Layer 6 of a small transformer language model trained on English Wikipedia (11 layers, counted from 0, width 64).
A neuron adds its activation times its output weights to the MLP's output. To switch it off is to set its activation to zero at one token and run the rest of the model.
A neuron's activation on a vector x is SiLU(gate . x) times (in . x), where the dot is the dot product.

Input weights of the MLP neurons that the questions are about. A number n stands for n times 0.006.
n2 gate: 50 -23 11 -51 26 -46 11 0 9 9 -37 -10 12 -29 34 27 11 -23 -29 -9 38 -2 5 -17 34 -42 -16 3 26 30 -14 -14 -14 -35 28 -16 12 -61 -15 29 -6 -3 -2 1 -13 -24 6 -25 9 44 31 -15 25 -65 -30 -1 13 40 21 1 -46 -19 -51 -51
n37 gate: -25 -20 0 10 47 21 -11 1 -18 -8 25 9 -40 7 5 -22 32 -11 21 11 10 5 24 47 7 -18 -1 -40 44 -16 -33 35 18 -43 38 -30 26 -21 22 -50 26 19 15 27 -36 -12 19 -29 41 -10 -4 7 34 7 12 4 -21 2 -82 -28 -21 -14 -38 18
n39 gate: 6 0 8 -31 21 37 3 -39 -56 42 7 18 3 -6 -6 11 1 -15 35 31 13 -19 -32 -1 18 44 -30 12 6 26 -40 -25 22 -19 17 -2 8 -8 34 -47 8 -3 -34 -6 -24 -9 60 -2 3 -4 -12 -67 36 -2 -14 -1 -47 51 43 -5 15 9 -8 19
n47 gate: -7 -31 -12 -21 -24 5 29 -6 -23 -30 11 10 6 8 7 17 4 -65 -7 -23 -3 17 18 14 -13 36 54 -16 -24 19 26 -5 -31 -1 0 35 13 -17 19 24 -5 -5 2 -15 -8 -20 11 62 6 -34 -11 54 -4 -16 0 -1 41 13 7 12 -29 -10 12 19
n71 gate: 50 21 42 45 -6 8 16 13 -16 -80 5 -7 51 0 -31 -26 -10 17 0 35 0 -16 6 0 -2 38 11 39 20 -20 18 23 10 -1 35 36 54 -42 18 -31 -35 -34 -6 -9 -36 -9 -9 37 -6 -2 15 5 -16 -15 -21 -40 -7 27 33 -14 -4 -28 -29 5
n123 gate: -43 -3 -1 -38 -4 -29 11 24 -3 -4 9 2 8 20 7 3 -15 -4 -21 48 59 -35 39 31 13 62 -3 13 -1 31 3 24 2 42 19 13 -35 32 -18 16 9 5 12 -23 34 -16 -9 52 -8 30 -13 -2 -5 20 4 29 5 -75 20 -21 -27 7 52 87
n124 gate: 1 -36 -1 -17 30 6 -3 -32 -12 -23 60 17 11 -18 -34 -27 -6 35 -30 -4 -19 22 31 -7 -40 1 -24 13 -28 25 -46 11 -41 6 -33 95 -5 -38 -37 5 -40 -4 1 20 -22 -46 -6 -6 -37 28 34 -8 -25 -4 -21 -1 14 43 39 -32 -43 -36 15 7
n142 gate: -17 -4 16 -14 56 9 -27 1 -24 0 39 -21 -33 -5 23 21 -11 -30 -17 9 -26 64 -7 -46 -44 -4 31 -9 4 -30 6 75 -50 -27 0 -33 -19 3 26 9 -24 32 5 -3 17 4 -63 28 -4 8 14 59 17 -15 -35 -39 5 -2 -35 -28 -33 -17 -4 11
n144 gate: -10 -39 -8 4 24 -40 -26 -7 12 26 -15 -11 24 17 -30 -35 -20 -6 62 -7 36 2 36 -4 2 -37 -13 -14 2 7 -38 23 2 78 38 -7 -35 -10 -18 13 35 3 -21 -27 11 -40 -11 -16 59 -10 1 5 9 -49 27 8 -3 12 -21 49 -51 47 41 2
n2 in: 58 -40 0 -10 14 -8 -41 -5 5 38 -6 10 -27 -8 18 -9 2 -21 29 8 18 -41 -1 -4 48 10 -20 -55 -32 -27 41 56 8 -41 -7 20 5 9 8 -21 30 -13 -8 15 -40 -16 21 5 -23 -2 6 -27 -32 -3 -2 60 12 27 -27 -12 38 50 -40 0
n37 in: -20 -21 -17 -17 16 23 -2 30 2 -12 30 32 25 -43 -30 -4 22 29 -24 13 -30 -11 5 18 -11 9 17 25 3 34 -25 -10 -11 21 21 -39 -15 -26 -15 -32 12 -15 -13 -48 51 19 6 -22 -17 1 18 29 -1 -15 -51 -19 -26 10 -25 18 -15 7 7 30
n39 in: 38 -3 10 57 6 -20 -33 4 14 35 -27 7 44 35 -34 -17 -16 16 -10 -14 6 -14 -39 21 -13 -11 -31 -45 -15 -11 -9 -6 -3 -6 -9 14 -41 -42 36 5 16 33 -38 -36 20 -25 24 26 16 10 20 54 -16 17 26 -6 -12 28 -12 -8 -4 -21 2 31
n47 in: 33 -2 -34 9 -13 20 -13 -10 7 -30 -4 11 -7 1 -33 -21 -2 -37 -26 -18 17 32 -12 15 -1 10 30 31 -10 21 -35 19 -18 -12 3 28 43 -30 13 53 1 -28 -19 -12 -3 28 -1 19 16 0 -6 31 -8 19 1 7 -17 20 15 -40 23 -8 -41 -3
n71 in: 18 16 -7 -14 -13 -4 24 28 -5 18 -11 26 -14 5 -9 -34 8 41 12 22 -17 0 11 -14 12 10 1 -8 -31 11 -15 -8 -18 -12 6 -15 -11 -35 50 12 48 -26 24 37 -1 -35 -37 23 16 6 -17 -42 41 35 17 -2 20 -17 -23 -6 39 -19 76 -8
n123 in: 9 28 -8 -41 -41 -7 21 -26 -8 -9 10 6 -41 -21 -23 13 -11 -11 -21 -33 -12 11 -28 30 3 -13 9 43 25 -16 3 -6 -31 12 9 9 36 8 4 -31 -6 -29 26 -38 -48 13 3 45 27 30 42 -18 -15 -11 25 -25 1 -12 -19 -52 46 18 18 1
n124 in: -15 -22 -7 -5 56 5 -9 -29 9 36 -7 0 42 -27 16 -11 -8 -8 7 42 -13 -3 61 -6 -10 35 -1 10 41 -30 0 -24 3 26 -18 23 -28 27 -3 -11 15 -3 22 -13 -52 6 7 -15 3 57 -7 -15 -62 -14 21 -21 -19 -11 -27 6 10 2 -3 -49
n142 in: 45 -8 32 -31 14 -43 0 7 -15 -3 20 -9 -44 -27 -19 -7 21 20 3 24 -15 -1 2 20 -11 33 15 3 -22 5 -75 -37 25 31 5 -51 -3 -4 -12 -21 -16 -19 -33 6 -34 -25 3 6 -24 3 -54 35 -12 -21 15 -46 25 1 15 18 -39 -25 -11 15
n144 in: 13 -24 -4 9 -3 -37 -9 23 -9 17 13 -42 -7 3 -28 12 -17 -27 19 9 -21 -27 5 13 -17 4 48 25 5 -8 30 23 -39 -39 -29 8 25 18 -25 24 28 1 -3 -13 8 16 -35 -12 50 -24 4 -30 -24 18 -38 13 39 -48 -28 -8 -38 -8 27 -35

Output weights of the MLP neurons that the questions are about. A number n stands for n times 0.0076.
n2: -70 27 -24 5 -7 11 -24 19 -4 -19 -1 13 7 0 6 -26 -10 9 -6 -6 3 6 8 -1 17 13 12 -10 -4 -7 18 -10 26 54 -12 3 12 32 1 5 -10 -11 -14 -28 -4 -4 4 26 -31 -15 30 19 -13 17 14 -5 -8 -12 4 10 -2 15 50 1
n37: 16 64 -8 12 2 -5 3 25 -12 15 10 15 25 20 6 -12 1 -21 -1 5 9 -8 -9 -15 -44 -3 -6 3 1 -26 -25 -12 23 -28 -9 -24 20 4 -12 23 -11 -23 -6 2 -40 22 33 12 12 -22 2 12 0 -5 -7 18 11 19 -2 8 -4 -13 1 16
n39: 46 -39 23 27 -11 12 -8 26 7 25 14 -12 -12 1 15 12 34 30 -1 5 -25 -1 19 -18 5 -1 -28 -4 -9 26 15 -2 -22 55 -7 -3 -8 -43 15 18 10 -2 13 10 -2 -11 6 13 -4 16 -6 -23 -22 -24 15 11 4 -22 30 0 -33 -21 -2 17
n47: -17 14 0 43 4 -13 35 -7 -9 23 27 -15 5 -23 -5 -9 17 3 -20 -20 6 -10 1 25 21 9 15 14 28 26 -1 1 4 6 -1 -10 -7 12 23 -28 -28 13 5 -17 7 -35 -20 6 10 -4 13 24 22 6 -9 -12 28 -17 -24 4 2 1 21 -14
n71: 40 60 -1 -29 12 -30 -2 6 -5 3 4 18 -5 0 32 -17 30 27 2 -5 -11 13 22 -12 4 0 4 10 19 -22 -1 -23 27 -1 10 5 -4 -26 12 13 -33 -25 -36 9 7 -17 -10 5 2 13 -2 -9 -25 8 -2 -32 -5 10 -16 -12 5 -45 -14 2
n123: -22 10 44 36 18 -11 -25 -14 16 0 2 -4 7 -10 26 -2 4 2 10 17 13 -29 -12 -8 2 -17 9 -4 -13 36 15 9 46 11 30 15 -14 44 -3 10 15 11 15 18 12 -4 -22 -21 -10 -26 -15 -1 14 -11 12 16 10 13 -15 6 -29 -20 1 19
n124: -6 -56 -11 22 -6 -15 -12 -12 -2 -10 12 -5 -17 21 -1 13 -29 16 6 -8 -28 6 -13 16 24 -25 37 5 9 -24 25 -3 18 -6 -1 13 -29 -14 15 30 5 -7 -30 9 -13 36 2 0 -8 -43 7 21 -10 -10 -4 4 -34 -13 15 31 2 16 -20 0
n142: -15 36 -10 3 -39 0 -4 7 -9 1 -8 18 11 -14 19 12 34 -34 7 -17 -10 4 15 -8 24 -37 8 -5 6 -3 28 15 -38 22 -5 -19 -2 -12 -18 -13 12 8 12 -42 10 6 17 -7 9 8 20 -9 2 -15 26 15 -32 -7 -49 6 -11 -8 29 19
n144: 36 95 18 13 11 26 2 5 17 -13 -7 -3 -5 11 -9 47 -8 12 -10 -6 0 -1 4 -12 -14 6 -29 5 20 7 1 -25 -33 -13 2 2 -11 -6 19 -18 -17 -2 7 15 37 8 6 1 3 -10 12 13 6 -8 -14 -19 8 21 -15 -20 -6 -15 -12 -20

Each question names a token from some text and the token that comes next. It shows the vector x that enters the MLP there. A number n stands for n times 0.02.

Then comes g, the gradient of the next token's log-probability with respect to the MLP's output, scaled to length 1. A neuron's effect is roughly proportional to its activation times (output weights . g). A number n stands for n times 0.0047.

"Gre", then "te "
x: 36 44 -4 -20 -12 7 34 10 -6 -12 -31 -1 -62 27 23 6 25 33 18 6 -27 -8 7 45 -37 -15 1 -9 5 17 6 -15 10 25 2 -39 25 -9 -6 -10 -5 -28 27 -33 -1 27 22 31 -5 11 18 42 25 -2 16 -9 -10 -31 16 1 68 -14 -3 7
g: 21 14 13 -4 -12 73 -18 13 5 19 13 -21 -1 -31 -31 2 2 7 -32 -50 25 -10 19 55 -31 -16 32 35 6 -14 5 -37 -35 22 -7 16 37 -13 49 -23 15 -3 11 27 9 -28 -7 -21 -14 -49 -4 -23 -29 4 41 -55 19 24 32 34 -27 25 -18 18
Which two neurons, each switched off alone, lower its probability most, in order? n144, n142

"ross ", then "the "
x: 8 -37 -37 16 -32 9 -4 13 -15 -9 -3 -7 7 8 -5 -32 -19 -32 9 -20 -11 5 -10 -3 9 53 35 -29 5 14 -12 -4 -12 11 -12 8 5 -19 -11 -22 3 -24 18 -1 -11 0 15 4 -7 -12 5 -1 13 10 -8 11 19 -20 2 -10 -1 -3 10 8
g: 17 10 -23 -7 11 -31 -28 -30 29 -21 21 23 -79 -5 46 -17 29 -42 -30 -21 -13 1 -30 39 30 -29 -18 13 42 8 -34 0 54 12 3 -6 -15 21 44 3 -34 -21 1 2 0 -49 -17 16 33 11 -10 -9 7 33 -1 26 40 28 -16 -31 17 25 -13 26
Switching off which neuron hurts the next token most? n47

"state ", then "of "
x: 17 -40 -25 17 -6 1 10 6 5 20 -1 22 3 -14 1 -33 -17 15 9 -23 3 -7 -1 21 -11 4 10 -27 -11 6 -12 3 14 1 -48 -8 -1 3 -30 -4 21 8 34 38 -5 5 10 13 -8 2 10 -7 32 -10 8 -16 11 11 21 7 -13 -6 31 -18
g: -11 4 -4 -54 -16 20 23 31 -13 30 7 -18 2 35 -13 12 -19 -42 -35 -21 53 -6 -27 17 -27 -17 -20 -5 -1 25 -40 -27 -30 0 -24 -22 25 -15 -21 -15 -9 16 22 -1 -47 -62 16 -5 55 39 38 11 66 -10 -7 -8 5 33 -23 4 -13 -12 22 37
Switching off which neuron hurts the next token most? n71

"30 ", then "km "
x: -35 -1 -18 1 -6 -39 45 -14 30 24 -45 -3 -18 -7 10 -34 1 27 -35 -17 11 -4 -7 -25 52 -18 7 -16 -13 -3 8 -19 -11 -33 -11 -32 25 11 28 -57 -13 -15 -25 -1 -8 7 2 -25 -35 -18 -13 7 -31 6 2 0 1 -5 35 -27 -4 -20 2 -16
g: -22 -2 0 31 -4 10 35 26 -11 47 7 -24 -1 10 -35 2 -16 2 -4 8 18 -40 50 -69 14 -35 -20 -16 30 -16 -29 -11 7 29 9 43 -47 -13 -5 -34 -13 -16 -22 -40 4 0 52 -26 32 22 -11 -36 -9 -27 51 -29 -25 -14 -32 3 -33 -11 38 6
Which neuron, switched off, raises the next token's probability most? n142

"G", then "irl"
x: -34 45 -6 16 16 10 -6 1 10 20 -45 4 31 16 -19 12 1 12 -18 16 8 2 -7 -21 6 42 -11 5 -8 8 21 -21 -10 40 -9 0 -24 37 28 -40 -12 -15 15 -35 -13 -20 -26 16 -23 9 -2 15 26 10 39 -9 23 12 5 -5 39 0 -11 1
g: 20 -23 -9 -26 -31 17 -19 -29 -48 -22 -36 -25 35 70 33 5 -3 -7 10 25 6 0 -3 -48 9 21 -21 22 13 -34 41 22 -43 -30 4 -5 15 -16 10 -2 28 -19 -14 15 39 -8 51 -6 -10 42 12 35 4 5 67 46 12 -8 19 -5 6 17 -12 33
Which neuron, switched off, raises the next token's probability most? n123

". ", then "Mo"
x: 26 -30 -34 -19 -8 23 16 15 2 -36 4 38 4 7 -25 -17 24 -26 32 -11 -23 -12 -25 -15 0 52 14 63 6 14 26 -11 -30 10 -15 34 31 -57 54 12 -11 -11 -1 9 21 7 21 24 7 -22 0 -6 -23 -2 -18 -2 17 -3 -14 -39 -2 -4 31 -11
g: -30 3 -7 -15 -21 14 -26 -37 12 -1 -26 -7 -43 -21 -27 -18 -10 -24 -19 -36 24 39 5 5 -16 -5 23 -3 -35 17 -3 -15 -18 -8 55 53 -24 13 -7 15 -37 0 -16 -9 -2 -64 -24 -20 -33 -10 34 24 -41 1 -13 -30 25 -20 21 32 -37 10 -35 72
Switching off which neuron hurts the next token most? n47

"(", then "195"
x: -7 -52 -14 42 -14 -16 -26 -18 5 17 4 -24 -27 -30 -1 -10 3 -16 -33 19 16 -47 -11 7 -10 25 10 19 -7 -11 -3 -28 -2 4 10 -2 -38 25 -10 1 11 -10 1 -25 6 3 8 7 -4 -4 6 -42 -4 -10 -41 -19 22 3 1 -4 -7 9 -14 -31
g: 48 -4 -17 -48 23 -12 -9 12 48 31 -21 6 11 14 14 -6 26 8 -26 48 -1 7 -17 45 -27 31 40 -2 -53 -29 26 -18 2 -45 26 -23 23 -24 -14 14 -25 -7 11 12 -4 35 -13 -30 -41 15 -23 8 -20 32 22 -33 7 68 9 -14 -31 26 -26 14
Which neuron, switched off, raises the next token's probability most? n2

"titled ", then "Black "
x: -12 -34 -57 -4 1 25 -30 -19 13 5 -1 8 33 -6 -11 -16 15 -28 14 -12 -24 -2 -25 13 -9 -54 -13 -29 5 -13 7 2 -32 1 -4 -3 -13 7 6 3 15 -41 25 15 -12 -7 -7 28 -14 -17 -11 -14 8 28 0 -6 25 9 -21 -25 -10 19 -10 -12
g: -6 11 5 8 9 -15 8 21 36 -49 63 -54 -7 -26 -1 -15 28 -18 -29 -21 -10 24 -12 -14 -21 -30 21 34 7 -15 1 -29 -8 12 28 33 -16 3 -38 -6 -5 17 -14 -15 31 -49 -47 -37 51 -13 24 33 53 25 8 19 -17 -19 28 -32 -16 -5 -50 7
Switching off which neuron hurts the next token most? n47

"ull ", then "– "
x: 8 -29 -29 17 -5 3 -22 15 -31 -39 -27 -21 -17 9 -18 -33 -27 -6 12 -7 -35 12 3 -17 -1 57 20 -34 -1 6 16 5 -41 2 3 1 -1 3 -7 -17 -15 -24 21 -15 -6 -10 16 -6 2 5 -7 18 6 25 -17 46 12 2 -26 -4 -5 -9 2 13
g: 19 -10 1 -6 -10 3 22 -25 -15 49 29 -9 -4 -17 -46 14 -25 -55 18 12 0 12 40 -2 -13 -13 12 -29 -22 64 -7 -27 25 0 1 -35 -45 17 -8 -10 -10 -39 33 46 -11 40 0 -19 33 26 2 9 -16 0 -8 -8 -19 -56 -58 -34 -7 40 10 41
Switching off which neuron hurts the next token most? n2

"9", then "); "
x: 6 -21 -43 19 -17 4 0 11 -29 26 -6 -18 -13 16 9 31 -21 2 -12 -13 -27 -3 3 23 -12 13 -9 3 -4 6 -2 -18 -1 -20 -17 50 0 -15 9 44 11 -6 27 29 -24 29 -25 13 -26 -4 28 -24 -31 8 14 25 -6 -28 11 25 -5 26 13 -52
g: 24 -4 -5 24 -47 -1 12 36 -25 6 -40 -7 28 -3 8 2 -10 37 19 46 26 37 31 8 -40 -27 32 37 -25 -51 -12 2 20 -18 -31 -22 -51 -4 18 -12 -15 -16 18 33 45 -7 -14 39 9 -19 14 -30 28 -44 26 -20 -12 8 8 -40 -40 43 15 20
Switching off which neuron hurts the next token most? n37

"An", then "et"
x: 39 45 -16 18 -3 3 14 -4 -19 -14 7 15 -32 15 1 -8 -20 -7 -27 7 2 -17 -3 23 -33 -21 -5 -9 17 -8 -27 -5 0 51 -14 4 6 24 38 -6 -29 -1 -31 0 1 18 -13 13 7 -10 -13 -1 32 31 22 -45 -11 20 -6 5 23 -1 11 2
g: -10 3 -29 26 54 -37 -33 -11 2 -10 -37 -5 15 -10 13 -4 45 1 18 50 -12 -2 46 -16 -7 50 -11 7 -16 -34 -3 23 32 10 37 -22 -23 3 22 14 -19 42 9 -47 -6 36 3 -41 -29 25 90 -19 34 -1 8 -32 1 12 -3 -3 -7 -2 7 -12
Switching off which neuron hurts the next token most? n2

"| ", then "2 "
x: -2 -27 -19 -10 21 -4 -21 -21 7 27 -18 -7 -8 12 -7 -40 0 8 18 34 0 -23 1 -15 -25 -2 -15 -4 11 5 20 -13 -9 -6 6 -32 3 12 28 21 10 20 -9 14 16 7 -45 12 12 32 4 25 -6 8 -6 -6 -4 -15 21 -17 -21 16 -15 11
g: -12 10 31 -27 30 -15 -15 19 -24 1 -12 -7 -27 15 -39 24 30 -14 -30 -23 25 -10 17 1 26 40 -8 -77 -32 -5 17 -35 -10 -32 6 -46 30 -19 38 -18 -31 11 -27 11 -6 -39 -30 39 -62 30 3 -6 -5 -33 7 -13 52 15 22 9 -8 -14 -10 35
Switching off which neuron hurts the next token most? n123

"On ", then "September "
x: 26 -17 -41 2 14 1 -14 7 20 12 -12 -1 -31 29 -15 -30 7 -6 0 12 28 -44 -51 15 36 -8 -22 -18 -2 -15 -13 -2 19 -10 17 -44 16 6 43 10 10 -32 -43 15 4 -31 -28 2 -12 -10 -21 18 2 6 -22 46 -7 12 27 2 -32 9 -6 -4
g: 1 10 0 -41 36 -18 60 14 -26 27 -32 -25 31 -7 5 -2 54 55 3 68 -8 -15 -24 -9 -29 -20 -12 -28 -48 5 28 -6 -34 -33 21 -30 -45 -12 13 -26 11 -20 27 0 12 -16 14 -3 -12 -30 11 -10 -22 26 0 6 19 -12 66 -17 -10 -25 6 11
Switching off which neuron hurts the next token most? n39

"| ", then "N"
x: 4 -34 9 17 -3 -8 -11 -15 -7 18 -7 7 -43 -6 -5 -36 -10 -24 -5 26 0 -5 -14 2 -25 9 13 -25 -11 0 20 0 -24 -10 -1 -38 -11 -5 41 -20 -18 4 13 17 1 12 -33 -7 -6 -13 14 -22 2 -8 19 -20 0 -40 -29 7 15 -2 -13 -23
g: 11 -16 22 -4 -29 27 -17 -37 11 -33 38 21 -18 12 45 -13 26 17 21 12 13 1 -18 7 11 -19 -34 56 12 23 6 -5 -27 46 -29 19 -22 21 -31 7 71 7 70 19 13 -34 -8 29 20 3 20 -17 15 39 10 16 -41 -45 29 25 16 -12 19 10
Switching off which neuron hurts the next token most? n37